Layer 3 of a small transformer language model trained on English Wikipedia (10 layers, counted from 0, width 128).
A neuron's activation on a vector x is GELU(weights . x + bias), where the dot is the dot product.
The model reads these tokens: "al" "a" "," " B" "eng" "al" "," " Ind" "ia" "." " They" " named" " her" " B" "eat" "ric" "e" " In" "e" "z" " J" "er" "ome" " C"

The vector x that enters this layer's MLP at each token. A number n stands for n times 0.011.
0 "al": -156 -46 114 -138 44 293 4 -140 41 90 -35 -148 -116 17 290 -102 110 -38 -40 173 -73 -34 -73 29 -106 126 117 -2 18 -104 133 114 210 232 71 -182 -124 58 77 0 -81 -125 63 15 25 43 44 -43 47 -27 128 -121 147 -112 -63 194 47 101 -29 -88 83 65 -16 -106 -98 75 -48 29 50 107 124 94 13 -104 -22 -14 -82 -60 -172 57 -105 -143 3 -128 74 27 65 36 142 -55 -115 -114 -20 -46 42 62 32 34 -22 -108 -37 -287 27 37 99 12 -24 237 111 -6 -20 -69 -79 -82 -37 17 65 -55 26 -84 112 -182 -78 -135 51 -229 -70 -50
1 "a": -111 -19 71 -79 -180 205 105 -106 47 -18 15 -74 -30 -23 122 -90 -24 -107 120 -25 -90 -172 17 10 -49 82 63 78 -12 -30 157 177 193 36 74 -104 -176 37 90 88 -127 -107 90 32 9 31 101 22 132 -87 -105 -24 -96 -49 32 436 88 -85 -212 -23 44 -50 -261 -174 62 -28 -239 10 -14 3 21 153 64 -74 290 -44 -78 -171 -58 192 -39 -260 49 129 34 -55 -93 31 -75 -44 -180 173 12 -31 50 80 -9 131 -59 -103 -4 -189 -130 -15 140 24 14 180 43 138 16 -29 -15 -141 28 11 79 107 178 -59 144 -85 68 -54 -60 -129 -148 -130
2 ",": -199 -52 -36 -17 -165 133 182 -35 28 -28 -110 -57 58 -11 223 -141 91 -156 138 -10 -106 -24 52 -21 -69 5 126 55 16 -60 146 59 98 157 59 -130 -95 -30 102 54 -23 5 -3 -2 -32 -68 79 47 111 27 49 -180 -61 -94 -23 396 -73 134 -161 -33 180 21 -126 -214 -125 8 -130 46 4 -119 14 252 48 27 358 -11 -78 -109 -60 82 -109 -153 -141 -25 27 162 -140 4 40 -102 -164 0 122 54 106 73 -59 182 -16 -103 7 -136 -97 -103 56 11 69 144 -113 42 59 -91 32 -245 9 33 196 70 167 -39 6 -163 117 32 4 -46 -172 -89
3 " B": -77 -25 63 -20 -162 227 50 -94 -24 132 33 -57 71 -111 92 -71 -29 -111 197 10 -77 -199 -28 -33 -46 49 103 133 2 5 140 77 31 -24 -3 -75 -116 -114 5 130 -81 -100 -50 53 1 90 92 6 142 47 -1 -87 -9 -121 -87 287 7 126 -204 -44 76 58 -214 -73 -172 -134 -82 -90 0 -135 164 205 -38 -153 194 41 -16 -159 63 199 57 -230 14 -21 -15 12 46 -37 2 -5 -161 -57 236 -106 337 -77 25 148 -131 -99 33 -66 85 -4 44 -114 -111 133 29 56 33 33 6 -150 87 25 89 -94 178 -146 181 -43 213 -14 -28 -72 -162 -168
4 "eng": -128 -78 98 -119 -463 62 73 18 -5 103 -10 -65 -12 -62 49 -30 -31 -122 101 36 -102 -233 97 -27 -59 79 -48 304 -233 144 98 142 146 4 60 37 -91 -83 42 144 43 37 -35 78 12 59 -16 40 13 -1 5 -139 -36 -14 -160 420 -106 87 -125 84 5 136 -257 -27 75 -178 -89 -2 70 -80 238 84 27 -46 27 48 -20 -68 137 19 19 -208 34 -8 -99 -45 -72 21 -50 -30 -182 94 148 4 60 72 34 106 -18 -39 47 -98 72 43 163 -110 -159 17 158 -11 -10 -74 45 -147 -26 -60 2 -36 108 -36 133 -114 133 0 27 -195 -89 -176
5 "al": -238 -32 41 13 -31 81 88 -12 -67 50 -53 88 -4 -75 109 17 27 -201 129 -35 -52 -124 -34 130 -20 7 32 56 -203 91 95 38 33 123 -2 -68 -118 47 -10 98 109 -123 142 69 -2 15 101 45 193 50 62 -192 -111 0 -66 267 -128 -40 -244 29 14 90 -155 -131 -25 -37 -266 46 51 -41 169 145 7 -3 26 15 -167 -98 69 -6 50 -257 63 -49 49 101 54 -46 1 -86 -230 142 28 42 81 123 142 160 -54 12 -65 -219 59 -107 204 -33 -100 129 -80 63 35 -46 159 -156 74 -122 157 -3 5 -170 187 -244 4 -73 25 -60 -36 -134
6 ",": -225 -52 -23 -17 -156 143 182 7 -26 -7 -106 -12 56 6 193 -43 73 -160 149 -71 -103 -29 36 -5 -8 -13 92 85 -43 -50 110 44 65 154 60 -52 -131 -57 75 57 2 -8 26 -7 -29 -41 112 55 97 49 54 -179 -114 -131 -31 391 -84 123 -212 -75 140 74 -122 -154 -141 -33 -105 37 -16 -152 19 255 49 39 305 41 -80 -117 -40 72 -64 -133 -132 -11 15 186 -147 -17 17 -126 -185 30 102 24 122 66 -66 222 -23 -93 9 -101 -62 -62 87 6 30 127 -117 6 81 -104 76 -271 37 51 221 24 199 -29 27 -197 119 70 41 -43 -201 -137
7 " Ind": -48 -87 81 55 -260 159 71 -8 61 115 91 -11 164 65 92 -133 -18 -152 167 -33 -28 -106 -46 33 -85 -35 191 167 -58 154 189 -4 20 26 97 9 -177 -98 80 39 29 -35 125 66 38 136 155 2 222 -73 20 -174 -9 -81 -77 153 -79 79 -236 -163 102 105 -151 -134 -98 -77 41 102 -39 -143 167 178 45 -113 267 27 -163 -149 97 61 81 -155 -39 13 -59 -52 29 -29 -27 -125 -148 18 67 -58 245 -32 63 152 -144 -90 -107 -50 34 -87 84 -67 -73 92 -54 32 16 -95 130 -222 -85 60 68 -47 248 -126 64 -103 4 -110 -146 -88 -138 -71
8 "ia": -121 -26 146 -173 -387 157 99 -109 -9 -72 42 -161 52 130 53 -71 -67 -75 125 -163 -67 -132 79 2 -14 7 -5 164 2 6 158 123 203 -36 28 -67 -201 -52 28 60 -88 -30 73 -20 50 43 20 -20 162 33 65 -223 -131 -56 93 328 28 -7 -195 -227 39 127 -87 -161 6 -53 -139 14 46 -65 84 178 87 11 227 9 13 -118 -51 144 50 -183 52 117 22 -69 3 -92 -69 -42 -155 74 11 -3 191 36 111 116 -62 -110 -50 -41 14 12 98 -108 -80 281 -56 100 -81 -101 179 -194 38 69 45 145 69 -56 42 -148 -58 21 -84 20 -73 -179
9 ".": -117 -13 6 66 -437 59 120 -99 -17 -1 51 -114 -9 -29 122 -121 122 -109 149 -228 -166 -116 -51 -18 -16 -93 100 73 -48 -85 159 232 220 80 78 -138 7 -29 143 46 -10 -35 57 38 -147 -75 17 -19 76 -10 51 -99 2 -111 -73 266 26 63 -83 -40 112 42 -165 -120 -110 26 -175 59 30 -185 9 68 96 -48 330 10 107 57 21 82 -37 -134 -75 -120 154 154 -55 -102 5 -44 -101 -36 59 54 99 82 91 243 -2 -8 96 -208 -35 -41 119 -90 32 232 -64 33 62 -74 -64 -185 37 -59 25 -12 160 -119 92 -89 154 -80 -44 -110 -85 -168
10 " They": -106 -29 35 -93 -77 180 109 -113 -22 -38 -99 -148 91 -27 80 -168 73 -69 198 -273 -72 -45 44 20 -163 -28 40 20 -66 1 205 192 39 13 83 -107 -89 -57 43 49 -79 5 21 67 -55 59 141 -83 103 -149 58 -59 31 39 -197 135 -23 161 -163 45 65 62 -191 -188 -30 -44 -85 -73 33 -36 116 114 -64 -49 263 19 84 -76 -2 193 107 -160 49 -180 2 -93 63 -118 -166 -31 -10 -51 93 6 251 149 130 157 30 -97 77 -166 128 -55 82 0 -33 158 -1 16 72 -130 46 -103 80 -34 110 -162 199 -118 42 -78 192 85 -100 -11 -230 -236
11 " named": 8 -39 21 9 -109 -19 163 -138 77 -51 -95 -142 84 53 93 -128 184 -188 12 -226 -134 -72 56 71 -3 61 143 115 -180 -36 126 179 58 126 -10 -89 -99 106 126 42 78 106 -108 66 109 142 154 -47 91 95 48 -109 -141 -77 -42 425 -108 109 -22 -13 130 7 -64 -115 -10 48 -101 52 -90 -58 65 -10 -45 -15 202 63 -39 -110 -11 99 79 -197 -4 -13 95 -129 -81 52 -99 -84 9 -14 0 -50 216 -29 -39 245 -71 -88 43 -128 -10 -88 99 15 -129 7 31 -135 52 -264 -31 -127 42 -35 55 -180 175 -115 115 -102 211 -92 22 -177 -114 -43
12 " her": -100 -60 16 -7 -122 163 29 -255 63 25 -201 -69 44 -49 72 -108 -67 -114 31 -241 -34 33 32 41 3 4 75 8 -88 60 48 186 -32 68 156 -78 -32 9 13 63 -71 30 60 5 -18 277 56 -76 184 37 -25 -119 -36 -53 -73 246 56 91 -227 62 97 -73 -95 -291 -159 94 -131 5 -31 -33 39 94 22 -88 125 160 148 -214 -59 69 -17 -180 20 125 6 -198 47 -41 -7 -79 59 -84 -34 -12 238 128 -8 283 21 35 51 -207 27 10 161 30 -138 121 18 -81 73 -125 111 -151 73 -110 7 98 177 -112 28 -119 89 -11 68 -2 -55 -203
13 " B": -43 -92 47 -18 -153 206 67 -144 48 141 25 -50 76 -120 82 -124 -90 -77 192 -72 -78 -189 -58 -76 -43 58 90 117 -61 64 148 161 -69 44 52 -82 -60 -95 -2 148 -65 -90 -50 28 20 132 142 34 178 75 52 -80 -46 -172 -97 216 -48 31 -235 47 55 29 -192 -54 -229 -100 -146 -59 0 -43 151 241 -19 -104 161 42 -20 -216 51 210 15 -234 50 -28 -22 -33 5 -4 -85 45 -118 -7 237 -91 242 -14 56 57 -109 -32 10 -125 17 -17 45 -112 -184 75 36 33 -23 -42 -31 -117 100 45 112 -63 212 -50 258 0 229 -22 -5 -89 -122 -120
14 "eat": -170 -93 146 -140 -189 120 66 -121 13 -64 4 68 105 -89 -27 -57 49 -17 146 -154 -73 67 31 11 -149 82 108 195 -316 116 143 167 4 150 25 -146 -35 -113 176 126 52 -26 18 104 44 83 83 106 82 -8 107 -85 -133 -67 -34 250 -120 40 -280 77 50 196 -245 -7 -14 -67 -223 -62 107 -16 110 246 32 -60 -3 -54 88 -176 50 15 114 -190 35 -73 -77 26 -43 -81 -25 90 -38 37 106 -52 153 79 107 50 12 -89 -114 -119 49 -32 83 -88 -98 114 -145 -50 -13 -157 51 -222 3 36 16 -175 132 69 119 -146 68 -51 61 -48 -147 -156
15 "ric": -136 0 9 -140 -113 71 -103 -47 4 -54 8 -7 75 8 107 35 -10 -26 118 -186 25 -50 -153 33 -49 37 12 3 -302 107 48 207 14 114 -24 -162 -157 -4 188 189 60 -114 107 38 33 -59 272 -21 288 26 136 -64 -26 7 -63 339 -135 -50 -274 -23 95 186 -93 -69 35 -96 -264 -28 99 -30 18 162 -2 -62 160 -37 -17 -115 76 1 49 -183 50 3 21 -81 -32 38 -71 31 -141 39 133 -45 148 43 153 148 9 -96 -6 -88 -86 -6 142 -217 -125 123 -126 -8 58 67 -10 -277 -64 -57 51 -112 109 -23 159 -143 44 35 -31 -38 -115 -64
16 "e": -135 -96 -22 -99 -239 -81 86 -59 121 -35 -6 -79 121 25 89 45 -28 -117 121 -148 -16 -12 10 130 -23 9 69 114 -95 145 65 173 128 150 37 -104 -118 -75 70 151 -63 -22 134 44 81 -34 122 72 -64 -2 100 54 -63 -16 -91 338 -97 -130 -195 -78 30 -106 -111 -47 -47 -119 -275 -48 48 -85 29 213 34 -22 196 114 -74 -160 -109 30 42 -220 -61 63 113 -21 11 -41 -82 -41 -80 219 118 93 95 80 57 47 -124 -48 66 -191 -38 -4 142 -102 -95 260 0 175 83 -59 -77 -209 -14 51 50 -81 72 -44 121 -166 95 4 56 -82 -155 -322
17 " In": -88 -120 35 -47 -114 60 122 -237 46 30 100 74 96 21 113 -144 32 -1 163 -121 -205 -90 32 25 36 73 27 113 -79 138 205 98 -116 135 62 -13 -100 -74 36 95 -2 -17 69 34 36 73 -20 67 -5 -8 130 -126 11 -61 -83 200 -114 174 -155 -41 168 57 -283 -229 -194 -142 -278 90 147 -203 11 186 39 -48 146 161 -41 -227 45 5 -31 -80 19 60 -16 -35 15 -214 -54 -61 37 75 10 -15 263 98 124 100 42 -4 38 -199 50 31 13 -12 -185 84 -77 92 46 -64 -15 -134 -51 76 121 -146 186 -133 53 -95 53 18 27 -160 -155 -68
18 "e": -123 -123 90 -143 -253 118 263 -157 15 -145 -37 -69 50 -20 66 -112 32 0 153 -139 -41 -102 -38 47 93 -79 52 -45 35 141 197 271 111 35 155 -80 -124 -59 1 104 -13 -80 131 -37 107 70 -9 55 -36 -25 31 -23 -133 -56 -62 371 -67 -21 -154 29 -8 -93 -237 -134 -50 -152 -220 55 7 -71 29 163 -68 -21 166 255 -52 -61 26 59 51 -80 -221 -10 81 -115 -73 -18 -23 -57 -106 282 38 72 244 20 96 -62 -116 -23 23 -214 102 -48 157 -32 -123 180 74 -5 55 -32 -8 -70 31 30 17 -124 7 51 149 -95 51 -1 24 -162 -118 -128
19 "z": -67 -190 46 -19 -211 114 125 -85 15 -43 -102 -33 143 7 138 -200 111 0 96 -20 -15 -229 -14 63 101 -95 24 111 -93 -19 222 137 99 -56 198 -160 -284 38 49 107 -60 -108 159 16 88 -41 -10 29 48 -121 -7 -70 -91 -47 -1 314 -64 11 -207 88 -14 -2 -194 -90 82 -50 -220 71 -6 -90 -4 125 146 -56 317 325 81 -171 10 52 70 -144 -47 -53 163 -33 -149 -3 -50 -86 -197 136 28 87 275 115 48 60 60 8 -15 -135 -23 -24 65 -60 -165 54 1 -125 -108 -48 -16 -167 -19 -60 28 55 4 -33 139 -121 61 -40 18 -29 -35 -140
20 " J": -26 -46 72 120 -193 265 -6 -17 17 12 41 60 166 -19 116 -199 63 -107 36 -78 -105 -209 5 -14 69 23 18 13 -82 -65 170 236 -96 82 14 25 -131 -65 35 35 -29 -89 19 -89 82 18 88 -7 159 -56 80 -81 -24 -68 -44 324 -52 -55 -227 20 51 51 -214 -181 -201 -104 -176 -46 12 -177 140 145 -15 -148 267 94 -66 -204 32 10 57 -173 79 65 31 -71 -11 29 -5 41 -38 -117 172 52 249 109 90 149 -7 -6 48 -89 32 44 18 -86 -276 154 39 46 -12 -11 -54 -158 42 157 32 17 193 -33 25 -159 175 -85 -25 -10 -141 -156
21 "er": -227 -221 139 -82 -166 199 97 -65 -46 -72 61 106 -42 58 103 -64 58 -118 -76 -274 -112 -121 118 100 -32 -91 65 14 -54 -39 115 141 -54 -7 99 -142 -72 -169 113 127 -32 -102 24 -4 62 114 54 107 186 46 144 -25 -5 -98 -130 475 -92 -30 -242 76 -104 191 -169 -51 -79 -134 -203 36 -34 0 6 138 48 2 191 96 -104 -74 43 57 50 -190 -52 85 59 -172 -130 -1 -96 82 -139 -47 143 -17 194 26 -35 33 26 -26 55 -118 42 2 104 -41 -164 164 24 37 10 -53 -8 -196 61 132 -19 -52 108 53 50 -133 175 -7 61 -90 57 -172
22 "ome": -155 -166 -96 -82 -170 3 111 -51 -38 2 -37 82 -92 130 -73 -136 -57 -152 139 -253 -130 -67 113 91 -33 -26 -100 2 -34 41 258 66 -18 133 112 -48 5 -151 89 96 -68 -26 206 23 125 69 58 39 44 -1 100 -115 -4 -152 -100 434 63 -1 -195 -93 -29 113 -41 -139 -6 -44 -300 -32 -81 -4 52 76 -121 -31 198 153 -127 -132 33 55 165 -190 48 -4 75 -79 -171 8 -38 84 -35 90 -58 -27 218 171 -15 142 -13 34 -21 -215 63 -59 100 -103 -42 140 33 69 20 -5 71 -187 159 18 58 -117 66 4 81 -137 77 128 52 -136 0 -179
23 " C": -14 -81 20 -11 -78 51 65 -137 -38 91 137 33 169 -33 43 -124 45 1 69 -189 -176 -224 -107 69 6 41 105 19 -96 23 196 258 -93 94 64 -46 -207 -41 69 170 -69 -26 53 19 -31 26 64 54 177 38 98 -144 36 -150 20 201 25 40 -266 -104 3 90 -236 -92 -166 -93 -237 21 82 -111 5 193 -6 -59 310 110 -38 -225 -17 142 -53 -185 148 -50 -3 -64 -106 94 -54 15 -166 -89 113 6 278 47 77 50 -3 -22 44 -28 -51 87 40 -81 -29 110 -55 25 -52 68 -36 -234 39 26 30 -169 116 -17 164 -36 169 36 -1 -37 -231 -118

Each question shows the input weights of one neuron of the MLP. A number n stands for n times 0.00064.

n921 (bias -0.076): -117 50 33 255 -52 140 93 -123 6 0 94 13 38 -67 39 87 -38 65 -119 6 -13 215 22 -73 73 30 -225 -54 -15 -64 -83 -133 -35 46 0 50 -22 -252 -123 75 -255 114 0 -44 68 52 -115 71 60 86 -38 135 13 -88 -276 -92 100 -87 -9 52 52 -27 58 -79 -170 -35 200 130 -112 -50 -95 53 218 -129 -140 134 -116 -103 20 177 135 88 64 -68 -104 -41 69 -73 118 -108 -51 79 48 0 157 -75 -141 -73 -45 75 -109 56 -124 -163 -37 -117 -65 39 -35 -65 -6 22 -166 176 104 -213 -112 -28 112 157 55 74 177 41 -39 -164 161 36
Its three highest activations, in order, are on tokens 13 " B", 3 " B", 12 " her"

n85 (bias -0.043): -24 -44 -106 -29 -5 -161 -48 -204 -189 -3 -59 -101 79 32 86 59 49 -139 13 -13 75 24 -69 33 -86 -65 -65 -89 -54 58 -22 -15 -13 10 -11 11 31 64 -59 126 -53 26 42 -55 -120 53 -93 116 -42 -31 -135 -16 -13 -114 -122 -12 101 -32 -94 32 13 17 226 169 -85 -82 99 29 -75 90 120 97 104 34 -15 -33 -73 -8 3 -41 57 158 -89 -24 166 -228 32 -63 -35 0 17 -60 -16 5 18 34 -117 -18 -51 -26 -46 -34 97 127 -17 -97 27 70 8 198 79 -76 -164 234 -46 -27 -27 -67 -77 54 74 -67 -107 206 8 -58 205 -54
Which token does this neuron like most? 16 "e"

n69 (bias -0.039): 106 -85 -144 107 80 48 -202 -24 61 -72 -48 31 70 -11 57 -51 77 -95 -63 -162 175 188 115 -19 53 12 136 150 35 118 40 -49 -185 19 -37 -38 98 108 -287 88 -50 -47 11 -11 31 -37 -33 49 -128 -150 -20 -14 -56 -43 62 -31 -14 -76 -19 -45 -14 114 59 124 -205 48 183 -105 71 76 -127 -33 47 118 24 -65 -41 148 -74 -225 17 -96 136 119 -43 -47 -34 43 43 16 31 -58 -135 127 85 -88 -8 -83 -14 -117 74 -27 173 42 -71 -25 11 98 -53 150 -105 -11 -126 -111 -63 51 0 -82 -25 -77 144 -150 69 -58 -40 18 30 -84
On which two tokens does it fire most, strongest first? 16 "e", 20 " J"

n685 (bias -0.047): -84 61 12 -31 57 -118 26 140 -3 164 95 116 77 -54 118 -152 145 -177 3 74 -95 81 17 -70 115 96 32 -178 107 30 67 34 -117 117 66 217 -44 -83 -92 182 -102 48 -88 -199 49 -54 -47 -14 25 28 34 54 43 -174 -26 -107 -157 -241 87 6 137 -79 -29 0 6 -17 112 11 30 -28 -31 55 -59 287 3 86 -25 -38 26 -15 3 -19 -59 -103 -6 -33 -203 -41 -87 0 160 -81 -69 87 -223 56 -68 87 -23 -28 31 150 -59 14 -69 84 202 -5 8 -53 20 -73 -108 -98 -17 -37 20 97 -82 125 106 23 89 0 -29 -12 110 -20
Which token does this neuron like most? 2 ","

n209 (bias -0.059): 76 -8 346 -6 -119 -23 14 28 -26 -88 15 26 -123 23 -73 9 -79 -72 56 47 228 71 26 -14 20 -53 65 -173 100 25 41 -21 -53 -3 -52 118 97 -32 -38 90 -31 51 43 -20 0 193 -25 -186 -40 -77 -11 60 -237 76 72 37 17 -38 14 -92 -37 98 -95 50 -198 89 -37 -167 -28 -19 -45 77 127 -20 51 -239 -50 12 -75 -100 91 46 102 55 -61 62 97 97 196 -91 78 111 43 45 170 -28 54 90 93 -170 11 89 48 117 66 118 -43 -51 165 -67 167 28 0 33 -3 37 -141 -67 -106 -114 -227 -35 104 -124 -6 9 94 -35
On which token does it fire most, and how strongly? 20 " J", at about 0.25

n169 (bias -0.087): 66 -40 102 -14 75 -52 -38 -135 -20 18 -115 158 -34 -3 -171 24 24 47 -174 -112 -245 -112 -55 29 27 74 64 -224 123 151 21 28 -152 105 -14 -4 76 218 52 3 -184 30 168 -3 -3 -193 280 -123 -27 180 51 -214 10 53 186 -107 0 -17 -247 -93 0 101 7 97 -193 199 44 54 23 -20 203 -40 -44 209 -77 -33 74 114 87 7 -88 19 -143 7 135 322 132 7 95 -129 83 231 124 122 -162 -178 65 -10 104 103 -84 -3 -7 178 90 47 -108 -71 44 30 -44 -74 260 119 -52 -38 -52 -13 99 -25 52 -97 37 47 25 139 -17 102
Which token does this neuron like most? 5 "al"

n331 (bias -0.069): -204 201 -12 -64 38 -65 58 -17 63 -66 62 183 -12 26 -150 175 20 34 20 -187 -47 149 -12 11 129 -140 -33 -69 62 -64 -75 -134 51 -86 -62 51 -34 50 -82 -12 72 249 64 57 159 58 -133 237 -121 -155 -20 96 52 -160 -131 16 29 170 -106 18 58 30 237 88 3 -15 17 34 -37 -65 55 -28 -6 -9 -122 -45 -48 36 65 98 271 -44 -20 -129 106 -31 -186 12 140 -56 -3 -77 -44 26 25 -62 0 86 -100 45 -156 -76 23 78 -113 57 -138 -11 32 -14 3 89 -124 61 -9 70 90 51 43 125 3 67 120 177 -131 -51 -14 -78
Which token does this neuron like most? 22 "ome"

n429 (bias -0.089): -154 -137 -32 128 -62 94 -45 -126 -85 0 -35 75 -38 130 -115 28 -111 -167 70 -112 145 -7 -85 -121 230 39 46 133 -236 20 50 -44 -64 92 -129 -110 123 -121 -160 59 -109 -20 -72 -159 -42 45 30 3 -115 85 14 -103 86 217 -31 -231 -107 -146 139 -28 0 32 -93 37 93 278 126 7 -57 144 -34 -80 199 -37 -77 43 -256 167 -21 63 176 36 0 -232 49 -121 -23 -7 98 -10 -6 88 -114 -57 224 -7 -141 -48 -3 -10 -171 124 58 -134 130 17 56 -58 68 0 58 234 260 -96 -42 45 -158 -73 -75 -119 90 121 -51 64 235 -32 216 -113
On which two tokens does it fire most, strongest first? 22 "ome", 5 "al"

n858 (bias -0.089): -80 34 -81 115 41 -20 -75 -261 31 77 24 -298 94 -141 -172 -127 120 -76 15 23 127 -62 -82 -60 206 -52 126 4 -53 -90 105 4 -178 -83 215 0 156 250 -36 64 168 -8 -180 -16 60 -170 -287 -27 272 16 133 20 59 -104 -83 -254 99 -36 -85 -202 -344 -11 4 216 118 35 202 70 23 241 369 -42 -131 12 128 -107 -150 183 155 -24 -141 -60 265 87 75 69 -48 -97 -112 148 -55 4 -75 -101 -41 35 24 4 -163 -115 -38 180 -43 39 -290 -15 -131 130 172 57 113 -23 145 8 64 51 55 8 -118 24 -4 -47 -12 286 125 -184 95 -117
Which token does this neuron like most? 13 " B"

n680 (bias -0.071): -3 -6 97 -95 107 -182 -3 -170 -166 29 74 41 -57 -22 -250 -29 -93 -98 55 -85 98 -131 -138 99 -47 23 260 166 -94 -190 -117 -93 6 -27 156 26 55 236 16 -99 22 -37 13 72 70 -184 -95 113 90 69 44 -89 13 -48 22 -15 92 -41 3 51 63 -154 -238 -25 -32 262 25 -9 193 -15 224 -12 93 -56 59 -122 -59 36 -96 -52 -74 81 0 -6 105 -22 130 117 -180 197 50 -191 3 -53 6 -126 -38 41 108 71 -40 -21 122 173 -27 25 13 -113 -25 37 -100 56 163 94 105 22 130 70 -85 177 47 -19 -112 149 -23 145 -107 23
On which token does it fire most, and how strongly? 23 " C", at about 0.2

n952 (bias -0.083): -41 -34 167 113 -39 -57 38 81 43 10 -73 116 -12 -66 0 38 -15 12 34 111 57 -65 100 119 9 -35 -145 78 206 -48 261 -66 62 9 -48 -39 -82 3 130 -86 -94 139 -84 -9 -177 123 -82 52 -99 -137 -159 25 -109 90 85 35 167 -6 127 -16 120 -46 192 43 195 -16 111 118 -116 0 -226 -18 -18 -92 -105 -73 40 -185 -38 -67 51 0 124 6 -104 -92 182 42 -67 -115 146 39 -72 -74 33 107 -41 102 89 -149 244 3 6 -56 129 -15 89 12 47 113 3 337 -287 129 -19 95 47 131 50 -22 123 47 -43 -34 -26 202 9 -100
On which token does it fire most, and how strongly? 1 "a", at about 0.16

n692 (bias -0.079): -95 -34 145 74 136 -153 19 43 -92 46 -163 -90 48 51 -179 13 57 -12 -41 190 -61 133 -70 -70 16 -75 50 32 12 -116 -56 218 28 -43 55 361 -50 39 -169 42 179 288 32 -221 181 -3 31 -65 149 -6 64 -97 16 82 -103 -127 -29 123 28 61 52 12 -77 119 -273 -29 73 -104 -25 19 -70 -139 22 110 206 165 -160 96 -117 -7 112 -3 159 87 -155 100 -123 13 23 25 0 0 164 -82 0 81 -93 -73 184 -181 -12 19 -35 115 54 88 -97 -33 -41 -6 89 -161 -13 -169 71 3 42 75 32 49 -183 0 123 28 -3 63 56 30
Which token does this neuron like most? 6 ","

n410 (bias -0.055): 87 -107 49 104 45 -93 113 51 -88 -110 -21 -21 -118 106 -111 98 -210 80 -58 -97 -27 -137 -47 -124 120 -27 -201 -9 40 -28 159 55 96 -74 120 3 89 42 -129 -78 106 -35 12 -58 -114 -193 0 83 -47 3 -121 83 -118 -36 45 27 98 -138 61 60 128 3 -60 -6 175 44 193 -91 -81 104 102 26 -23 122 -3 -106 -104 18 -57 -43 -164 87 220 54 141 99 -50 -33 227 -140 83 -123 63 35 204 -148 -98 155 -60 95 -220 -107 -21 -38 90 -64 60 -14 -9 222 73 -56 -12 31 111 -18 119 46 0 97 39 51 122 -58 42 15 -32 -76
On which token does it fire most, and how strongly? 1 "a", at about 0.13

n82 (bias -0.060): 99 15 -97 -83 -32 31 -70 -126 21 0 -102 158 -161 109 -65 40 57 15 107 76 -40 -75 36 -133 159 172 -94 -248 15 102 88 -252 -12 -50 0 208 -68 141 -167 28 9 -15 85 27 22 -73 -133 89 -21 91 -91 285 191 -230 3 -17 -95 40 -87 -95 49 -149 -113 84 177 -3 -99 -139 -107 18 -123 56 0 -15 -133 77 63 -32 37 -134 185 -81 112 -80 -55 107 -26 34 184 -35 31 144 -25 111 63 63 58 84 -83 -133 -48 12 -139 -161 -116 -66 -34 -14 58 53 -27 -27 -33 50 9 123 12 -39 -76 187 -34 -70 -60 132 59 -29 -130 91
Which token does this neuron like most? 22 "ome"

n86 (bias -0.095): 136 -85 100 -47 -35 20 10 -6 -50 28 -105 171 -20 351 -37 -10 53 16 -95 84 44 -23 113 22 119 -38 -10 -153 -58 -102 -17 -6 -105 -19 102 -48 -65 41 -170 -65 223 83 47 -73 -288 87 111 253 -86 -90 77 -40 110 51 -111 -80 -161 24 -53 57 -101 40 94 3 -144 -90 50 13 215 -72 46 -16 -303 10 -94 -91 69 59 -3 155 45 -136 103 -203 -118 -33 60 21 44 -6 103 -111 34 234 -161 -39 198 113 179 23 -108 39 -160 -77 123 -10 -170 -51 -50 -153 116 59 157 -135 -47 67 131 13 0 -116 138 175 -148 79 -55 213 136 -45
Which token does this neuron like most? 5 "al"

n142 (bias -0.070): 25 91 32 -106 88 -185 65 -15 -43 57 72 -6 -34 -56 -161 97 122 -120 240 24 237 -15 25 56 129 -121 32 -43 21 -6 61 -151 94 12 -53 199 39 -28 -53 113 56 -61 96 -202 172 -22 57 -18 15 28 28 97 142 57 -127 3 47 213 12 85 -19 37 -87 6 -3 149 25 18 109 9 123 -195 -40 49 -23 -27 -55 -119 135 -25 -10 -135 114 3 -116 0 -12 147 143 -48 119 -44 -131 -125 -44 -167 71 212 85 -145 -112 -45 105 121 -160 -43 25 26 93 -121 31 -73 -28 -253 88 -34 -28 -36 0 269 209 -31 113 24 32 259 -93 51
Which token does this neuron like most? 22 "ome"

n615 (bias -0.078): -123 3 84 116 45 218 84 -8 -143 0 147 24 -68 47 99 -13 -41 -28 -8 -86 -61 -62 -34 -123 18 86 -95 42 -38 -25 -206 184 124 -133 -130 95 -58 -50 53 107 -13 -52 -31 57 93 -164 -51 -71 -86 57 144 58 45 -5 -42 -44 -50 -64 31 -53 48 -36 45 -142 116 -13 130 21 -33 -138 -109 -10 62 119 54 -82 -113 84 -40 73 11 65 47 40 53 206 101 -116 89 -117 25 -122 -79 23 -40 26 -58 -26 69 59 0 41 -21 286 -44 176 -75 -7 -84 102 -36 29 24 -40 53 -24 -5 -15 24 -91 79 71 -44 -114 -65 -145 122 62
Which token does this neuron like most? 9 "."

n1021 (bias -0.047): 158 33 -5 -48 62 -32 -87 63 -112 -16 -8 155 5 -42 11 -124 90 59 0 -58 -61 8 -97 97 -130 -143 -203 -39 -86 65 -16 -97 46 -85 -82 -155 -124 -61 210 112 -112 26 -149 0 11 63 125 -43 -52 -13 0 61 -92 -129 92 -85 -11 -117 -34 21 -16 -19 -106 51 24 11 -13 -65 -82 -43 -5 -244 -158 116 93 69 -57 -11 117 -13 -191 -5 21 -90 37 15 138 -13 -110 33 115 -35 -16 111 -77 44 -158 -21 -32 -23 -20 -38 -99 66 -155 -114 0 5 -68 -33 104 -60 63 -81 -101 -92 -16 -64 26 5 -179 -63 93 -23 0 200 0 -94
Its three highest activations, in order, are on tokens 15 "ric", 10 " They", 23 " C"

n581 (bias -0.079): -78 -20 -27 -159 133 21 -44 -169 55 -75 12 -47 208 18 -21 30 37 154 66 143 121 46 29 11 -153 132 82 -142 -88 8 85 -5 14 168 12 -100 28 47 48 122 -3 -159 211 -130 -41 12 9 -60 -128 -171 138 77 -137 105 -12 54 -9 -41 14 -68 -130 -122 121 181 -138 123 177 -55 117 -77 -191 -125 20 109 -109 131 -57 -30 -6 15 -18 -72 29 41 65 -115 3 118 -6 -23 -77 72 50 -58 -130 74 -9 29 44 163 174 126 -20 67 -114 -113 113 33 35 94 78 -67 -275 -3 -140 -121 -12 37 -3 36 -26 -27 63 173 3 -61 17 87
On which two tokens does it fire most, strongest first? 16 "e", 0 "al"